Layer 4 of a small transformer language model trained on English Wikipedia (8 layers, counted from 0, width 128). Numbers have three digits each and are written without spaces.
In attention head 1, each number of a token's query is one row of weights dot the token's vector x plus its bias. The head spreads its attention over the tokens so far by the softmax of query dot key.

Query weights of the head. A number n stands for (n - 500) times 0.0017.
q0 (bias 0.017): 311546627406493332539623511517471363693348419432371337586507375628375811575602456522326318313529537530290496640641403392500978368459442531482529654701653441374285635564584427472559721609525467528569482546600242504597547429530422463543523481348438460489820762434470212545378455529500346294517539413551382324419482599632639486596688458451557388382593484683547574576699332323490496556392
q1 (bias 0.112): 355369516575334560478397561468642684459575397497469427293323568576545645409470482417485546682787506562597475458497663615515490491473500586652399588424555491397641480469529387585585368446517506404566520531670440367449394470482596436466482515326466547503448546447423364506696536567459384660428483566500531770386458533479398614612453457685433234550661566518637373322448595421494543473455
q2 (bias -0.075): 512407336474570471480506616570616479439469420464303445433439581547350448593569354500503378487519497455721830548444638612289273604478547532357578558443469494536586371735509582577509497636554456321574580390479512500624584413643439620327575552156593588568422596754529405571497464592532477336428401641435733497515497477377654528567522408370424397389600548516576433481441519307611459615329
q3 (bias 0.029): 560809840592607589243554582477620562509470506449482473379528395368389529425408330544386451431639428603477529485539587406340566573525455554342710531518588411596478589565628512538546432613550448443477638378506449500494324428582515429518497469544513521399651254528463519503328494663531453378585750564530449408441345606671518626357546490361465423376471560420699417330366663401477521662425
q4 (bias -0.166): 605418376681406480750511574517671397258334652481210642264525362475663570479363414372466351295532725634583352469468435592463456478631475600613528474543514593649424700510482425571396514573524401551432639490319434547454585329677465529584702376383360432386423263464496552500478271504511526175551633468313549584682354683570528517471500669449313613489496596608732320535557584522439728765496
q5 (bias 0.134): 592539646426694503546488494370285503291624462507604385640446604578529519362464516289430568718440386287555818395583379435588563375430376395556528423466494497503585406594597631526657538735500608140456521473470466592482651592542506425442487455530480387677543441516405383519763610588402519548655500432651357537449539507506552506380576592442441349506586351471610585352522404459616335430446
q6 (bias -0.109): 510486493715536538641598524494561520514466493567383579536431449387708419533440514465395280374421652375711356461497667611500542518663224503510683397480473585354638568335551626510445607307686625709603384414434490677604466257331490373574539392362522285514591227380559472514284426456545633622542457371638596387399685340700507410614452382612468464469529526723503384547415608538396347243552
q7 (bias -0.025): 551592415554649579309626542670298387579623540469420487403414360529595717602602411457268370567385573517346649631393586239630750517599516533358562557330344677418500744468559578439464513369556487446586506605306369523628581490372633549510349540566376578379371497572603608732534429549480463560466407426484522437315557643513395481315444586513322500639271585622337509506484317556500594387520
q8 (bias -0.045): 623465480656446348665344335616349535747445604558478507547631263703439511746569563602445331492470496560565426712255425547577837549571365376380507588496463441708638658493507747576570429401652383480493432464536428538446471459397429378634519542290457382139475224452504542378665397530672610568542554551496428551305625631637435421340448279576500403597437568393257335467559436474412621436892
q9 (bias 0.030): 527460410415523613577636572283545503584360378862416413588371245645739504466496403704573538549507560654427573497650374405713519387524640500575681535572418379475674676584260600597313458628649520572438426747396476233368473489489470497307401708430398548379459624580220507635572493441616422585651388514507332526606333543454503419573622366504612544465394522346420533589377384462609414489405
q10 (bias 0.122): 507663620568654671831350353474621576444534360640473550393521463330575378344296563567544534844528423616526412520538391592572531450595585458671414430261428302410472403466545421520521493408566438299314365480510449373364370458707396334337536670537591386557381620347461525664536539392781365708553347575503409441440403446543446605563699496507428631490438522403609607797335645531586459623479
q11 (bias -0.167): 471640718423338438492569511675567336605416391596442421468722317467615542275454395489213563344332700794322410578683304427593596454338581538647367602389718515678564804403537307556489436725518632760630240680569456500613423409485410571438588508339500515343431809541545573343411389459466542496511409390570663433532468426695377467571608329504496360260394464577431471533463424429373526734587
q12 (bias 0.041): 399522421572444367641584452531370422475560393384580544564420513439400487695588598404420368633476546377539391538620352476269261609331443483362548575736464579591469572594268576409470357516549578487763358609524512457503581442500535464444547460591462485466551436296568541422522522640620484454535346662497580565523335418491724663356439560739544475421523748660534500581368540476468443472478
q13 (bias -0.064): 627133393838526475643177616542679745337393713593425504514473361473648384307444626637500816505346682486575386556651272743692409293495704500447375344294674338388668343309281406610554419569543216849585434496557680500342522432454405473658463651262429240126129628572514626445752611437523675454684324451500421538672596261680299518645423486564674528432214679495542426650518559658487384422592
q14 (bias 0.016): 376555460343533358582616561494478547469570581413424671434538265531468590603426353209608316478721478629377638544457654650455531357497476535702405344379488612535622444602454512579435634468527543490535521443497542538600613500411572413494487392566608317634707526481613513490387471329484595582370373494460584546506602726659539421469428374436377604463516426217600419570521465447707626305563
q15 (bias 0.132): 469630324635494524351506358497567582410604545113603710558419643487658553684378349448379358565532487500503645497440448556550299477390503476509620485656396557420558735404465659470535439448500607538560621731407354601603629455543525465731559588328604440474456409388613305657404609468481353627533494538431469381344528527536640360510494597297570580481551356612323324421462377471552440526494
q16 (bias 0.128): 504416421669514473350482374544471281438457665504557289434437434547417323521447431555431403459584552585550304368543570486481386541448439645525734308634287540455386583655569507572555818489538242433315705296391738700564554408601437347685552241640558623545507519412644466638425474584644701356379575514586542481434630553534754730313442352332375595705435492655517367496378430788434525467567
q17 (bias -0.124): 575446627621230514550323369507719518444402666466300489703608461474682496525148485675446395361356489664507481490594448424519632459574431571750674540522536434382815704617496544748596629500479250604472457333504600534590471310481514192654346646528442445383576361548597553628625481665630504440427511355619489551493340347410429507592341535586331573482426603447378238673337317581343540444373
q18 (bias 0.096): 577403493581808427594355456519486618355473421369537480780576515521458610363595600538681666427417531458513431552513451476703700465562625541564642578514609326322455534556330497420370497553696514410400453513523320406446460639465352387530700608404446462465379288713451546412447627606382804490549480446365424354408576486542656320731596432521421500531366496273639540416429761627226425667517
q19 (bias -0.080): 441504620645513412536569470450437506585507547531304513525578411359389427376549709507288593493517578476543319462480391437297451479792616531447633369319766477636666440251307310547513567462673464496462653581464523483388345452497403460471438565348546647348382518342507739590698483436653802497554313546629467718635429374300464516571399398641633542473344691510587429457424473561417557561534
q20 (bias -0.135): 482287463643354426723556485514556482413537765235386445496748295447655305658313466580512407569455473492698432482604397644355610481561693350288474524590369526492470590398392613482413481620651396697628343525299485423644823301601569402654322412576544613430578571628607745481687446334748588584421625355611493424410547461581570386568447370488359472470173780656378376296403450485625347496577
q21 (bias 0.090): 418500622506787480444586627393528658383420472500509479331402363294532400616442566541770580612654509475583556470494586346344518644541488448515481281344525641364468404563540494444403418353524515636497624545234290398460420497558422584503570494485731593596659464719411419574503332475589672529536506444392451793506545350478385463491296402439627520607536500630497452457519484337464506471525
q22 (bias 0.043): 445516334368300500440469649514366668582454276357442482640567614403626435702438610459196475558475579513618474479475522620366500606693630488553506523563397434715509522470581285526371547622467463603512369561400549624598488481410582585650449647560384584378518622607681432626354409563341410340354414426463616563512476513732518363358528303458418582547497615523509442731568436456551319471446
q23 (bias -0.012): 472643710578264614492504582380400376431337181694581684504671281658530441475619507570652564776554587431543367325493369493507363673416571533592628588669382464298319529528425446416367572570394653492453542542497402226328302482433413407433710577517492514304387417504562638581541485155373548331582553489440661362637598620600388458449580635544620379388641500575321587688411445550432575686621
q24 (bias 0.110): 513657684479401586680644322456432389418658411327507605413283507568514574570581541368500520747558441407503662348393545343298573667438466487450325516524352503408603321470426673350670538740633413389503358484556457524693466469539516326553462382366475415748530468408552222650320546374631517330526537561758712533474464702605569546449483564510518282548579548652500415373463697425455625352476
q25 (bias -0.061): 554737539443503557610494417404207809454506520389569694603687590519560336652657533526647510715679543605413606540471510296500394430261557524474503447477362448577343542603500629518656542613447436528616415481365377513440481451413453409503331444416592361433354510649388416483426731481592444447583424289433626331559440753380598390572562524430679256357455594403461566478538490526506545447493
q26 (bias -0.168): 523536423525375414525577709387524350442534476631357444692507420432532623666468575555550551312603738545359349532567590614525205514462430326416578528629308473567503358609710486519514493556520554697590596582526606500513373448412621667686577493287550456325557579606517613605468412466476315156302597540326685391568497376511586477510401664322475636359247639422443434426493330579390476770497
q27 (bias -0.056): 691352631578303494606392514280599556583612441632517333577671404596422610423393542454442517282632479444449435415568444351511663451503598526415517491483217249411663284703514569461548424472405483398536671557463557307490283444610596596520514300802573438496493703469717400376375443514462539388654493616432564294503457461642574497528535712419306547573409522539449403405435609483566794741423
q28 (bias 0.116): 564510582578454541447383537413619614506636544415564451413579460327519659466377623522444606590456309446399619563429605651562288403557410660450494569365559560330535375333572597429632532709401441352556567558470457468537673637629530472687529330467364447494337616481478490477282390616424526654584500494577543547293734431661488335586519497349648576563573209471439640661531542405416303392414
q29 (bias 0.177): 411507409545471531379526553612286764293656636353641656554623525480472413431399311408425500390689261449661365465510616685423386541459444481653580479480577534769283349464497681588638551552612437346452428432467454438464556555652322537477445606497560456590550606483671448452430535567374572565641595453550588733606419304455444438598300321541662228405685391451547666483360613402577353380531
q30 (bias -0.083): 665546735261585585626654314320478491611454310406469363553548420481451399356604481548570593468651287548393725476593646559536722436449398413420385437362450487295491481564578616438447503551434633493571470512524430404448491618455482440537413484412474397390478582632494461697594273312659532529563512345657378393515530738574585579627503654564438398440394358591680521593627331456548544535417
q31 (bias -0.054): 469556565422570429631444300418450418462637471661586531376532382525451529478474633439614384513532430385526684672668445568263464532257509567313619341513519393579452569491500358343408513549663550493512448540380525410491615708441555446417532529658390749620599493440429582575585484560209639613500463450575469567397577306744488595468408404529434563395487377454515439537550404500638538773201

Each question shows a short text with each token's key, already scaled and adjusted for position as the last token sees it. A number n stands for (n - 500) times 0.0039.

Then comes the last token's vector x. A number n stands for (n - 500) times 0.0075.

0 "ight": 374497457448533390526460637707591523588878488458609671592721792602647537394448624768382633565476
1 " Cup": 365478468497592409616574645679456549571877371328531628566731825594644591364483703842297514550474
2 "s": 347509506471592421643516625718407546601856373302528696572706865558598594421515672865337552530502
3 ".": 383514430438531423630509584765489530637871381298484589608794866591569577349559636813350592517521
4 " In": 351485466430533401605479565676424522604838377312435625558739812549526486340614685820329606470496
x: 303401276466696415349582579539455680454424639439583495641583445578187503409389370631294624510627461451756428381508534386575505125351563705604564405557388526360530386589688587554529401413466563424575406692332517218391497616403428517382422552589677392485573618429646597549470578387424486461685437527527738734441418517660409273504480595598627503582537682584629582386357584464490623366427
Which token does the last token look at most? 3 "."

0 " and": 386496453451522394514456628731601530592880482453583661593737790591627538402462616775384642566467
1 " two": 374426483479592467664506592777401611622849366340513674610721893586549609444555654848435551492434
2 " on": 466455509489512471569533620722456600599853358381442661549689829516545450332545662853382564424464
3 " Queen": 422424448514591380536590645764490571555860413367523613579701756543641566363542694864354540562472
4 " Street": 454466530469597420599563647771468543604850474346492650512733810500646537359480709813354569565502
x: 493419381436656454369615654480408611393440615345764414559598480623153623365375509567381646750458448511733341434499611330372476213256398369589553529442441479440571369744554635420414490413665387489442474588473472241535551504388596546567444543506568616640541634506506415547539634563387439617684418547555625539488532529677425273604639351635554586506529699516449763360335556450398571257347
Which two tokens does the last token look at most, in order? 0 " and", 2 " on"

0 "'": 370505456449536387526468632717592512593887492462608671588731791605635537390463623759385638561462
1 "s": 333467533505630405661528603755389584617896369279499706611778884644571624386562692856331550499457
2 " American": 411464522486660368639568582741415577588860394388545662571755841622622596382505712805350556565455
3 " debut": 439502515501585419583534624727438579586821362338485671638720776611571607397518656776333560569453
4 ".": 415508449446536396590512618770490535644849404341462588596778856615560613373572640772338599501493
x: 326284473532601453486452570505480644319468625410702530759654558626180487447472509565261594597588486444799247307457449239554497281345469508714574588368523431441423440605650524482473423468543452446554458616407308227325551524495524495552435491527553533445504687551687527677597681461365518547595478524571682625402567453644368273574395502503596579478577705604463685490290611484361593270417
Which token does the last token look at most? 4 "."

0 ".": 365503441440511390517451615730604522587886477458588651599740782594639541398455609754388645560476
1 "\n": 276493454386520439625408592771511521571981401317432622599781818542570610353616659840413617492475
2 "\n": 277531431390498440616456582779571533573944398366408579628791788587569625327562655795407599449428
3 "==": 273531525461606434613382490700486517625966380321544576568824857618573565367511655790463694427467
4 " Ver": 304534511456614398592516515699496538597850468371513643558738824569615526349528753820327518477511
x: 418415452486737327388505590426501584357510599310641536689511434547238608428468535543372608483610506405714257425451585389524467293283446462664516569474396584268456489664572581477417338364561530390583558582361699146465591517489422530459320612493530419498568589548746522661478595545398477359606479562494770581371449422614446362506670329709517586458565729533680761363329638544573528336389
Which token does the last token look at most, and with what share of its attention? 3 "==", with about 90%

0 " was": 384497457453538387513447636715605507590869482437576660610733786599616541412463609787378648565471
1 " launched": 379448526477601426643482564694449480593860383283488714637738887607524506378539617819429578558457
2 " in": 381469479480539424590518544688454489611870393315449672564747844514490429321577613875403612566473
3 " September": 522445439481538424617451635703427579620856408293493657527687848511599462346513655866429570561437
4 " ": 414427420418555357558517651718407487584871437260476616554696868564516522319532687837395570555452
x: 276323328559601418357564466411417728438431642340594303621514430733149618625543433643401567502523417463706348335562514411582590318260469480654493434423410601451573384725687575485348377419535419463596287528338425329413495536403489558542366584658567478489544700528694689566414531556439401484527378583540653626557399593649378311644542574510698562428552628605588707468430524546482607269383
Which token does the last token look at most, and with what share of its attention? 2 " in", with about 40%

0 "C": 368506459439523381518430633705597514586891486451590665598717780588644534398447628770385654553475
1 "re": 352427476465602366613482593670414577639908394295538662558696849563626615326553750856366550480433
2 "ate": 345365516422596369586519560717446574641915389252562680539728874567667589310504725845345549461465
3 " my": 373478510499620360653532592679434551667866383390606676572724863644609567355573729753308588524492
4 " app": 418459499505553392579509598723491515601857395324514695556752873571592512387555765769301538522435
x: 425329384360710324460605689450576704388471565374586547719645282597211628539448515485175467617512394425763299292601487273444486284253489495726436519546452571438469409825681635468402410453494504508432644513407498223537527459355438449520404490460501501549559564555464494561412661639529534584649497553464725692464494621636468413548521507619576543519572563524547616439296518615406439297507
Which token does the last token look at most, and with what share of its attention? 0 "C", with about 80%

0 " and": 386496453451522394514456628731601530592880482453583661593737790591627538402462616775384642566467
1 " media": 353487473525615390583543612771474570653854351333484671594737835601568601381573709873354497560472
2 " ": 375439420465582376630517622712422527623906405310503588566721872571522595396607704815372523534461
3 "depend": 428473491535608366595512656695467504621830369376515670585736869608582543360572666787360526512449
4 "ing": 449461511468599441604551609739470551641740388348484609587708778589503551396612628810372488572425
x: 386453488400763364423583500469422578527462609365457509672798469559301650424505348690325510702615424431726427470649488412492511271323472502586525389498381436408506318582461484520460459510584554434636616516295364277387382494419422577550436496572790511477539642582551600514583599507470529682622497581379658622406307476649512255540484469469468682445553689782484693468339530570235593213366
Which token does the last token look at most, and with what share of its attention? 0 " and", with about 60%

0 "ature": 363505453442540393511467608716599507589883492461619656589732782607643537401456630777382641565476
1 "s": 308497504502619411643534598764428547615875370298514706609753880600626607407558669858364553531469
2 " ==": 361495500481608438615398522673447518626933393371579640567809873566586553407515659822486606499482
3 "\n": 302549467403521455592410524759545492625909375314469586586830830625577627372518638800396629451497
4 "\n": 289561459395469455585426525781555537619891379324436567602824836613587618373522639787406632451468
x: 364327404442707389484513456405466595367455569435590443722450437624225513412523374503257566579655597369654273398510371301513583306367547544565459536485384533298421424539708509478441379358556420463708459500401426285353496507379559448458425671586598595482667598556693594729587715538464431639569400459563632667397428459718439388569542477584588635492581702664676804405318654525436511345326
Which two tokens does the last token look at most, in order? 4 "\n", 3 "\n"

0 " coffee": 388504461453524395511463625730607524598884489462592669600727782587632536410454620764385634575474
1 " out": 428400486559547462663541680737465550655852343312501714557766913554575509387607690811379529548413
2 "let": 434431479506547355652552612779478532622908409298539699549710861569589610403622661806382518530432
3 "s": 389451499526590429650541648793440574633862373293498704605729892573603628457595639859367550567474
4 " in": 430458495497516452643519608759444535634875352312448657575763847502518481371588643866386569553477
x: 331405358425704431339531596493395618487448630418584489643533460645200449388379383626236586589643411508804374366544574394522611133222548627599567489526446496455487301640627611460456488457413567444645408654438444241376487548410527477453361569599599515389524654498638720612431627396490508557687482557530651665528434579592524281551571500607538535484491650619483590389337659448466586179476
Which token does the last token look at most? 4 " in"

0 "ber": 382495446434514387513448632709596521593886492457602667607707773594644538394448625766391632559471
1 " in": 398427509484516478648505591714438524636887363307468650579777875526549467335559641833409562514477
2 " review": 383484418473559441583524612745426514672866313372430688564666790556575542379580704810358556576443
3 "s": 371504475486545450581545648767423542621883386292452644581713853586571567453605594824380541596488
4 " as": 488494464485538443586530605729440592595869418366438623627764875672532577385631577808444558584468
x: 427362435448723347472557557372332608419398498370648449559523452650410555434525377598297597576676429531718420411518520231553556101335448458719471468524619493411442327624638588490515422488550545381647533613373483123333580597427545506636413671642609527439472652531655679622405625445486585544559450489487744634475338455679556391508480527527599421490575599569427629425292651530254570268420
Which token does the last token look at most, and with what share of its attention? 4 " as", with about 90%

0 "connect": 369497464442514389514453620705606514602886488457614681596724789578626520411452615776399652560466
1 "ors": 350470523488592411637494592767451537638898373255556710628725886564590584482561684860360560493450
2 ",": 410476483481587423687521601724453582670870386348491653524813834560561565413556625861436629538426
3 " the": 406464550477572400628484576759428602620829398292531670593811868585536591387521655855389633497460
4 "ming": 392465504525580371604570567718404556604817335327512703569734803566573596355555755852346526543402
x: 331482473358633505559527651465487519386393608421474512631598314603206584529523329550281552574647463536827257446502613438421480234254540474642484521634441602394511402626620570479550298552615437428472692591313426190400510545259488490507367541581662423516597717398732371535545540601422512654613514631511619486403557532588474345574622504572503549592561603648522673485301630473395506171334
Which token does the last token look at most, and with what share of its attention? 0 "connect", with about 60%

0 "k": 380500452449519384529454635720597525583897486461592679614710787587639547397455619765386632556465
1 " Jones": 386473431435624386680521615754456593570884363326483653613707819580660641402558696831356536500490
2 ",": 468475476441577420690496597727469605652861377329454669573777826571603618385555619813425619511441
3 " Rich": 458437475472579400615516584692482640550871383363463667539711808547625615392576702838384565557520
4 "ie": 444433516436649391663477606679394606687878362325544660511699879561644625445557709802436591497509
x: 301528419484637471470549533397350642336450508374508390577556393439223589489441526602304564530533427560729433338619636370509536202324512397591529546493370528383504405560608622457576455472584385530641595603486303206350554554478596573502516438515435452612539661501649492661426648586389456508683568635642705573501488477647369273396594431765615711424659712548465675399273584462415584151402
Which token does the last token look at most? 2 ","

0 " losing": 375498455444515387509463630723599525590877484457604650605717785589619529414461606776376632562466
1 " the": 398433549477555425621498620770422579574867409316556608637726901598468619386554625870329558515472
2 " content": 390467490518574381557567638790464576612813388360479717591709824565536566389549729862360505559456
3 " and": 396451498476588434612516667785449550651851398355485602568739868617471550349610630866333552525424
4 " save": 399467471543528417622572651780442540629843365310538631572693864538558600412642677851349490528424
x: 317527363415782332408529706465420555422489610347673563560583527712147550553448474475390447610683431584666388409491423342471538227342532455695545496570373528394553354673582575409518439462574410560535686666337507263284559455394388506471462502491588479410519610479713447564448632599375472614733456561609710604455492474570446255564606518603611529578446596625384639471231625359470606237469
Which two tokens does the last token look at most, in order? 0 " losing", 3 " and"

0 " Hard": 379505446442515395496452627724608517583894488471594677616696768592637539401457616760395642562473
1 "in": 401435447481563445619477564751368578586894338295456683585660803527594587338548729792392561479470
2 ",": 442457474444561434663486589740459596651852394317434647544772819574603615384563611794430637495463
3 " Mil": 412472489480586386627523559721438567560863392320526657558615834524620543360559690887392488511459
4 "t": 484443542464594390582502614698408584558798409308430585556691819497634626399538724820414516534434
x: 389544414384555341538476531405403457403429568354611385495560395461281673427453528620278593566548401582742307400598658566561429375310501389573683452608487551493521483657634698460524231528684362372597599624404293269418450410383618579498445467694539478531479665587641555657402692539385476474538393600494558597433445453678344241554587503671681659405542632572595739388413560488453684136342
Which token does the last token look at most? 2 ","